Layer 11 of a small transformer language model trained on English Wikipedia (15 layers, counted from 0, width 128). Numbers have three digits each and are written without spaces.
Take only the direct path to the model's output, skipping the later layers: a vector added to the residual stream pushes a token's score in proportion to its dot product with that token's output vector.

Output vectors of the tokens that the questions are about. A number n stands for (n - 500) times 0.0018.
"aff": 137455515504749418361446423346469245577394479336451564548387534653453413513600551211488461696570828311505379606530345567308191581663346411540453319356322345382666286561469526716692597500671329588504478232546521487399439322608518650463665509161759513651332413727595406695487659317694612446635645411362301349424755504378580509539487503555549710645304368758454266496447447441295718785792
"),": 289624291552585373229705511471559553449465477463539564267560686426826492601483515693682423524380627496658820564264505583430534303739515598318434500536648512459350659496662519664679606353644483411287531644496704589519565512573593481283569477280340530355549529418600328468590477276467417588257496524621336619550561381581489424604560473503477497500245360747643389646204606425622366515631
"ley": 372290423634557326562565689638509516569557393704486444340477473380627467579187509265615693601589703073505560434504522764586191555625162452509561383326668260317283448601248849384540505604631690514324459692438648561509341321616514354610666514311598223442433214738673433609409600472364593581625456719596451408661647732460722360455614478686358288678592477617581625743596459474244479288791
" Soc": 570562448474534580451653535661431422675423576726471489563500406476491287808591620504624380500584457632500467510359348751420708483602308614358430401363315452315599350620642475504531447560655596536361382386804538425575483493530292529305544482404433452567482346489544479576712511591463445483674552682666222440634637639514614375727621553494446371485344319635526489337482323369426547756632
" age": 306819172268774486333766514227375571752447442509247423621275678717524154686543722448449456490542480480634711643495500792378554578673295768611434485555483444642414458776569369374427500672598128225544579561371829486401322465449479703236570376806524538384345141465464409714793381485667681686579424452624451517595611762539728520353543555540435611525505362672834519735728480186425265888731
"eter": 317484396584489692207385704377604412667390470402562420112421605470703452440670544457466495614558520788784897148676350453460123396935142450144537241375339607791387471510566439324370387490546489520486577648790596191422358344389367690226804423160666397646238430262584333571495521427317610012587386617484596604417691537561709431785709485564407380262583569377728359469490314342600534423701
"US": 434624411615783651364369460569525462631344583405500289720450500572698504629500576425379389685364640466781504440435465492388637542623602649619467419574785560456469464601290316337417705579575303331586363208796422583357404243430172496329539433323565393243618362735479362638700712508477598551460468412663537657540618602492534526455472497640483246474378569570689177640467588400527912302514
"08": 566627325475530563448586689617432497669557458689425233667476545506459567654478683650407577743431711576644774490597466410532647408418480394587434475483675636242572598684511545420583455623510397416303419610685409517372435550640390698406656560557514325319493452664762440464461631457444460567432432528564441348534694522427725562437634497588643354456357310486661354661372589442569526359657
"ler": 548229432363563522392293522543270647777649205407463490295432486661584456343294473701613757683613426509615387558678269590516195311534142576571517481457536274384300407496518546614779315528579330569375509428490435340566556378448437616534583495252532134514314065472548462509812509706100505391259451708383532427505686680431656471201626513694365704438256419740613277647379626491274353671611
" population": 197767422186600604410532577270484414748538494769021313573454557627783506659704500343699364495679447392452511464318210424340570701517310726257387445430708274597529637757690599235417834447816266315658188391456543216328324489615379484365888436557718475500401212420445449686623463468480603670635428756660187472261500733762625342505644536179447390374275106669870573363457473341483401658742
"19": 465731266577561611554441708619286568470497600386664288483588397444455582573417761529311510638430754758500299464590259517523739591413580451545494595666626578500619559414361450587444393507463452456586432616575309604383412576381372688512535599500570555540537563603672389447455671410375451394428447449486524515599707618423593697459493493418572322412428313581640480672342531290404424486481
" League": 500738563605707676505295612425522446537439545742164300610529701564521415649639557740802441483291517482640583595361521867284533690359399558417546359540336308241658496724393487306395559619751445820562252504648555479520108287338478393438520307422458520555475468504531468512629547604524469496646380410539525489509664715394519319725608541653535504677487380637450403453229293397370644794449
"alth": 691438534434577480518447618436381430491616592405561437734574504525471482890651645459443281724476681372495566462377352716369452448408492559354639545451442549379361194407388376377390509440606332504578500464418546342273268245782383626442288478269525574347326318754580510811583474373549416259279546660456287538505725841637622402573768529404434422621561299647674257410644566061538577474434
" him": 303384404405496417261652637470512452570536114500512496528500488554483382570468392603356404471390508397893611457341165554296274766719305574554677292299604319484478515534580596639609581351708544717620492513665325488380500521458471557259508508517417450365337375525683503511455354213458636237693473436602456372313544537520537163656516557568643485667525571790577329668463716363237496556750
"ne": 228617413588557441308509738575587549446464682704573213371500535707414585627468457399317594647313716347546514561598329671515171567510526588134512145381296415452296366344333818803682405739533564595349414533338458413613345560504491409247334336466269582380318209771533477818806464528368477615596263536427496324719340477729636332446671493294331758716486561626481424464596518636436445532421
" Democrat": 436575281543560593439419455620477455467538316716408456710523366513506236670457412500769243527507405508530516338598240792200546648326514485313503303407487421251676361614602752357560472652662389409490584654728607460511599512630317527263611569402474333504365406581543480514650622392504586299605330688739417557385597644542621315595563559486558435512361322538706455402546323397512539542703
" Division": 504787597580487611335542568473621414433397495575244423775528673493612565460662614504716545492269496479677525361391550789389396565491294588273375356411329427362629465542619496460532755623641336619504295470824399496524283371527427500410419236474431445532653434400394473591674591579342618430570424543612553460509504563467638780643747557566541374827338313799509561471173376254558685774616
" K": 539376489584533493623571387433348561595556394574556600617542609480476383399481498408609555414443387450503488507440532451467574583467527427554440368650579450426649417410430479448585515432450542432415483487670477454569549547390601459432546398629339546586348545419555539536390515615637542575608582472468596396625441396459474448702406516474600574505544553514469507522427502507292457435426
"erman": 369271349616820529314337500486395032466556274634391409261562470672355511510663639473563582668495773595839864510602267452436097581610290385463237319451517365256395441640840444556514527572762550474523268356744476391347581295617516749462607640423520135480251052228708393443609417479213944251363314427427388696444652675485815505582329477597563346479296586660631638823401437325466335752461

Output weights of attention head 0. The head adds the sum of these rows, row i times number i of z. A number n stands for (n - 500) times 0.00089.
o0: 690614620713582520447467316461359484493339405459284264666748529519618411419660680320546666716303477692591485484525461668702321718315200305392394419619533778626399569477444657619414407653587518252436503629500465644619450457705650369543486518521646413475695777486427423347408774752543454351543522460398715325652831553387339741522407466442483432442443626598510301545301250551556273707567
o1: 484183563704620290829451541801354331898570610533330495482450565368447397232463436357427961458515643366557692444498617417204610443616398282500633564259412513435464420406602568428473405651525477530383567558388164538504551559506588496490583235267517337537514336577581365691307567558732561454800373437465551272549609451417582397628360760640621543543569380470562603597463556342416547443666
o2: 507517518479513568432574434647642379493356461446707492457526809484501326450755398514647506704637295512602428562388527519435360589652474453450594215479301165456333457474414452440437245400589267235602568306562557509305600184484353281627446627325367621494319521599519389257680572405610794439519461541498578378734593408505538502577727607708669507426436950506623495587430602797379592514493
o3: 624290436604557692424495559490543290445380437562717642496460502526684315505450488464297273639676461613627551424546382686585414521391549412571489441525627669573559674400431641431408476530523815480510367654451409489592749446481619511588370332587379586291352641485584506406606615609457627559539510486601490303370437293557460694323278681517617579656457689642402626946513611616268504740151
o4: 575463309463673531531580514320584438734615447596435625362462507519361459488470538608586691539325556448400548443669557491740528319778370447619483657497727689551338601664271585351460543463390442071449400450542526486304460721645480403579382441503519401444711383439411418488631470648491200289486285408376658619558405413677532470363681597666323633569330635496453703707483505629480645455480
o5: 551527547536366573325474586629498490687260540538324507462347632473620359283476502369461618413564690821725812612436442410592545530625546511509554403472749441478384573612429601560560670427554440427723604187504631485710511248456544565600605333522624365559418433483388293556367507586545597727355541408387363634458466382492091419343406717376319324470538522462354516435620350767508610593278
o6: 390266438359356443608736353421600416655458489540474721573527389406603458436635306561839242708670484440473374397588491366676260564500419409606383579362469457400547477442531465496757546459411409629585542567438556383413378546574749693325627434668646663292542165620694464438371332622507413578647566643364475557389585231445424481535227423357586410454334390273357474543293623440488260533484
o7: 606518463422511475524481567697453567665912757333382394495648446692569676790528581510451533420636438694599552602551565460431475439413308589544163479280549521897222561504503638545689492555501407688670497427315339266415499416245214260483360391343370508526721625628489639843574609443361273517305469408580410440597516276500391617484651724687592353441505526480696586452367389631589629390359
o8: 295459681537806300493293444709567558510472310475533242487432351402546540282515332117380169488610550478560320262492553564303430693739312761445585579527646617522273255689591674611589632505436446404544495468479600614653571439535228247251522307566465554471479510467458683501538687512730512515441416697439374572472291586598486443531539647383490587512507640560347529438486504594558677529374
o9: 416321260580363501471357333474552488661546457514514397490587488428556534530412385387464536567756470500472617458552076374553660687380495502606349583351344591495553497473630881398692595471551357343557549453408712452549794620475351638506485529522788201354462448562416696720784541423588546389584472572529676442312715403532362567436726441647506506410642332480542731431633402359448448637612
o10: 434536399320379419426460782484349271563559445387591315288334511258394526334623526684479588808458286433405449525530240717321454541296433391319502660518423328531377301673387682606688182512606411469432705742410678452262562476484497509493167581672338473372492436423492310654279523344489560252434149423635362487496633625312397277286517430464377470430597675372701401758515583622352228504445
o11: 423658549360273458419514375669398437495617461656367476489412349371373600518622320514410274429521367494465262424620344448581700401276651357440491565548495610378496746543354431652540486385524749449489271225499446372761610550715500385452556752570631648384336469365466723594317438455412615291370522689440308535673336381660458596633396566519384345436537570658612549409557405677257420290641
o12: 646449479496450456507737541525322687572379553281590626557399508566212626321630355539315540483665470476524509438386707328462341521521106511426589322491348662613268101254501521655406423472373481600513372620184532384538474331532416634480524572564534406441558499380649631604497515653598653360608413584537446253540433372383790659671546490547370327622614809421710522572656714476483658477595
o13: 542680412465559498331465522441427620611437514598759381304623540456251451370387513418582540558388645848597265572488519529384636263449590433635452511697631447517529527358594434434670467582479531436591481674658465366310452496316528585672693365267517478444379385347552556399504507609662477390621509692523472481371550708495496217770173665471657413499528407543712633534524517348483245830371
o14: 642423394558574543490364372496409695540640546385696597438524598419367431424383377651432579464487629618438569613565430403632493748521758333539733436596676458366600522607312299375565433499417540363376407266514637315645573465543529530399631448420402687616601660732615432471208558572312486527387411561581363871668459495450430416401454436645503309479702790419459456626461565512363534292434
o15: 473577468384551728405505337381533396580413411610265664516353669575504635436449482559540444466308224449473515551659670647426222524445634654600492634399668438460529693228552807487767548532386523628574487537422409502519556417483435363759554298490571575400718463458497466439382394443315651554361348489340712618378381352417597555519454612768463581820559415441614537509568433525799673454416
o16: 685507500474534534312484637623559544442509592614522539404461368487688529570417740585475379706532393482450375532409604583509756330258334550423539515603807439379440440447216626487460344555434330630401300342398485452452424594774462398434592429542385435618464472404502628631415476617363546579479485624746276636511482574354975512375578591199521526445432377513551392379636295435590469454736
o17: 631763501609259481503578536398366645215411463491487697640624644407647308932402428540540451381512562357676327562333303862504423539358683330439671534534634653251698573548470135446474498438538224362547230495398440478738353440185365311462656668460815495345467325520435505449416645544541554472647282376740575538419553737362653676433442810616583457690490183537533513675603471354591649484472
o18: 493554541570386352349673631560191548414500412670669720459441720682500585367635513393561411539544421504538508529653256557499566670703455364712446605627522773358869518683368656881628494554599500320340354427239450341563544678195550318561592349408511572420252580729615603376493416458461531372536362211309785285571646416483571449584650317503477443516334699368307533388256628585379252362592
o19: 368388520496721425699541507463443475323670495707500697647381418514584354530604591358158248726510335497490542388404612344491486540357702299398534647368722498473860593346488429348481666658579363325713564343490497484338705767546234552450503778527556511775580335404420591691443603453491455606379725618542694497564687572539488431398489666343615494476492445280452629496564446414540449512558
o20: 415684332468603299717415584557397660488701391462637426509526569586510258503427359585510492761420444805585717621624717758489271700327304691418674589466532515843121500483506591460553465527282521640455265294492450506470856475395689648348548441502513268270614624383566370424348641351505542672432814236370070663602412491498441435471592379496551494616411508563290643431439364654328403354428
o21: 813619410406555315664518191506353529263382390670716575526427457566466484716576503533413464653506496517451601390506468512604836144721572482395546334328714464542366795406576447688629357585541381478546404628540527526483601397649488544378449526493461295492515405462694526528648551654436517461508424510453400675582414483607478329651372666169357500174479364493609351409719686706505374741352
o22: 402434261545474512522463591454424482527525610724641513440646478493623473476527503564298292343478540471558410265386567509619685715473501445375444608394652661452632339332392365688695181740632700521504499469496661558575568312536453425474581403360298444383353440582500477310526484407213348512578499560725410698578524591418599332585660745545793324473443277823403584553544390549458416278490
o23: 454429518407246687541552463526537362209561534588686585624441349639714543541577593582723505252478346500458412507676601644573446568430486552392526587333234335417770410592388748497781413497561453389427459617518803398570490518488519470559440579514278418765271344598368186840545599464518518455360559596433439620451540473527371575824836520154499544538601414515596474461353515247348494598534
o24: 296633634737447354577522569414510409558423352433636382454527300546459477712592628563358300426469771402651394447489502546609488235474537623628644678572569245523671570453700333335434438769395445432680757467306282392496412475575582326566638504510712631697653379528530510491687312613453319729582533366476570502638510623662578481354546431518447335457716514422231406293458597666472469367329
o25: 497494407702570586480309574828516491529566522394629463356362562542486489863513477591604768626417656417572444608684426664408432252587436444485332410688458560463385442325430261505405311447484721491650452532628513515371422387485567427563551705299486233427527670597485556487489772629710403501585449394566480473583447393446350536492512383442375383524416668402267422280632450392574597624351
o26: 705278812663744678292458790597698505623408545683752635397402598416490205768546681688599801385517382503475301677230469419415432546405403579491450421625363450653547580323406457420537530331377659479420378356664477483548541464341445505355317518782620413715288323405448493479140420647256395562388620516387524399508645527621442228413398452513458624528627320397405346457440429613251584510504
o27: 331647694484651643613574402494285602424627434314371488426500412466666649601585449647624713284304524406305321162439573380318280486537749385617552433476626453319667330340339805474365565420582251524616550506174455574525819328753557672590463503703398609533481296517502472190377546593400435279601552814401362544606507431383570469463476537332652441320524472374407629630302351508708547410612
o28: 452494642580533476276339522497636489576438711730528513655536508677604638347497610480737477714369664344552578593391677434570542474610633539339225532586622467505391696653436267505460658623682438045443366674648608415428623634634390432367821409847719401412255565455268517504496512426347889584374647430684410071755178570675492662577053584291643316664567488506588395455629638540601504177323
o29: 495482259465598352446487589556638497666310383303437472377430469315551637174475675522555471453536547318572267478304526205554678629507527591395618617629610632573469692521368674452427474577497332270741364452467610437541501490463249607482533513222581595444537372571629486362374651392566476632642405623413435319477521501561548831472509219491462539494414594753617503730350728417654357426305
o30: 521588537712508437563435438288333608714618316658485637572473552294463303269396409656509477384461412124293555736456378713595221264473353472309466412563453332490404438740482451445287415424385427748654653538536727549605569440607494269459542436468582827495430507645455551415443791375542504368615552540547344583654774521496613582609390440439643406570660541537514434219727654539510362675503
o31: 498556738357414380529372495482504626216522707655395653434526773323494597553454660461643485253433429323425471812486462478796459489338387760404737459544271716743447573519459560751276621559424383522381401344398560528392614694518738475625463384659558629531336419311481321430662407289323606373451383426626405594385669685266728310304330604415183595609407239552643614502352443281552546772279

Each question shows a token from some text and the vector z that the head gathered there. A number n stands for (n - 500) times 0.0065.

"N": 531595458638402541526586527478340415493476399696533599513468417490546249522499407605436572345416
Which three tokens does it push up most, strongest first? "US", " Division", "08"

" It": 509503481662586718446481493441482581577484604509488357728449628575759483542473697448557334547657
Which two tokens does it push up most, strongest first? "ne", " K"

"onom": 514429470500499448463578511514465483571507462440452578410565547532561508413529515484412462496501
Which three tokens does it push up most, strongest first? "alth", " Soc", " Democrat"

"-A": 609509510644400484557462604379382411523569362443522475471420563618469436516548561544497440611568
Pushed down most: "08"

"ene": 523481663563475492531472552511481500572438469530485501544522482530466554466493520498529514535609
Pushed up most: "aff"

" Br": 522556606536622341486447540461515462607437492595445494694507496477501554434482450544574516490666
Pushed up most: "ne"

" the": 428551397397455418523586577478466489613442357515540458556528612624609426474422505570362536387363
Pushed down most: " League"

"86": 435551454647215431444506757583504597567461339439554573396504387398598275459340527482621702374492
Pushed down most: "ler"

" ": 519442588503449409490508499497475441499480462509502565511469482506479565493551555516510455562461
Which two tokens does it push up most, strongest first? " League", " Division"

"oth": 517581558508605378504471516460516443593418471583471510615522478486486510432492429525603550501664
Pushed down most: " Soc"

" add": 351474515577439477429543463524490556576578453603567542403410549478402421581509547477517421402407
Which three tokens does it push up most, strongest first? "US", " him", "ne"

"sh": 496586585516576386499462564499547443509520517547548478527525559514542594464500475568477597499540
Which three tokens does it push up most, strongest first? "ley", "ler", " Democrat"

" R": 488537561498592437512448514498499510632468471539481454596430499535494496468485507516460561499547
Pushed up most: "ler"

"20": 601457520554445301550355486552452424453578334536505647549414462437425455590471471500439545498601
Pushed up most: " Division"

" to": 375570591533440487520387553594478481544463474426459563636461535424563516546446538445546466495566
Which three tokens does it push up most, strongest first? " him", "aff", "ley"

"ival": 515531540543480410428500489543536464438483482505518559504503555518520497431517550476476537539591
Pushed up most: " League"

"ica": 444535430509382472458501514431432564585481481425548511556527481612569521425451558504446513443529
Pushed up most: " Soc"

"),": 452429564508531448589432434479473496462480512491522503531431584564485586447488479519561652493631
Which three tokens does it push up most, strongest first? "),", " population", " age"

" P": 572360631665448350470460393635334417574563428566427553644454585498601547453516562461464448451691
Which two tokens does it push up most, strongest first? " Division", " League"

"==\n": 539528546444513486545415507541541428529498540528494424529418525465517530430501499397537562535470
Pushed up most: "eter"

"b": 557475588561516511561477536529426506570489472503468463576443568551505557503450491459561545470608
Pushed down most: "alth"

"ary": 468581542520478418503441552582612423620494536453532497503491555577556455394431479565478668592469
Pushed up most: "ley"

"mer": 446529478529425467486494513450436523560520474459522479538529523599537522441483543499468541463523
Pushed up most: " Soc"

" Ch": 498553598523526457597452478569639412533394493526476472494537467523586546490500504533526579499526
Which two tokens does it push up most, strongest first? "ley", "ler"

"ies": 457595576441433400508517559494470522528528456464594633514475467548530414527455439439435525559507
Pushed up most: "alth"

"j": 511594593518583353431462544473518451538469508507512440602510541479545550463510521523487540555613
Pushed up most: "ley"

"el": 493539559537481424463505476545526477476485489535486516500509561523522500458513544503471518505546
Pushed down most: " population"

"og": 584444548594489527443551555504497377578577438482423416472463558565550497394569619446496386612468
Pushed up most: "eter"

" also": 482521602531523472528481464489533561499601515502444511509488541572604498504479520484559576519601
Pushed down most: " Division"

"16": 561420479504442429328440452576508440443474455547536607419464560502489458478576635458594495633605
Pushed up most: " League"

"in": 459521517506449457492471500490457516537509466493528490528514529580517522450503533484503550480497
Which two tokens does it push up most, strongest first? " Soc", " him"

"–": 570510395486574268520541320647589534460506617357533657650640351323479462541412425775512774488699
Pushed up most: "19"

"om": 427549582505475469512491526567470466548519450563443501537475598497495505477485586513524508516544
Pushed down most: "19"

"1": 508392510480502507372431511500517440440430481519497522458601452443445481512591559467479509605692
Pushed up most: " League"

"s": 420523587542443484551397536590463475532496468444468552592451525419555554538435572409590477478600
Which two tokens does it push up most, strongest first? " him", "aff"

"é": 565346635670445338470462395642334415575570424578423564651442581496608547451519557462468450440700
Which two tokens does it push up most, strongest first? " Division", " League"

" B": 529580518472611413412488558461490459589417453567467495594546464468482446434528412514583589507676
Pushed down most: " Soc"

" was": 498516594518547491531481467521524533496561500499452500504474575547578511502509522488568575512613
Which two tokens does it push up most, strongest first? "erman", "),"

" book": 422509400499529452528511491513566498509618495454567487493488530575543498485460590532390511416559
Pushed up most: "ler"

"ied": 465587535415551364546481478540509449627601381549588581365480434476532511393521501441553592596555
Pushed down most: " K"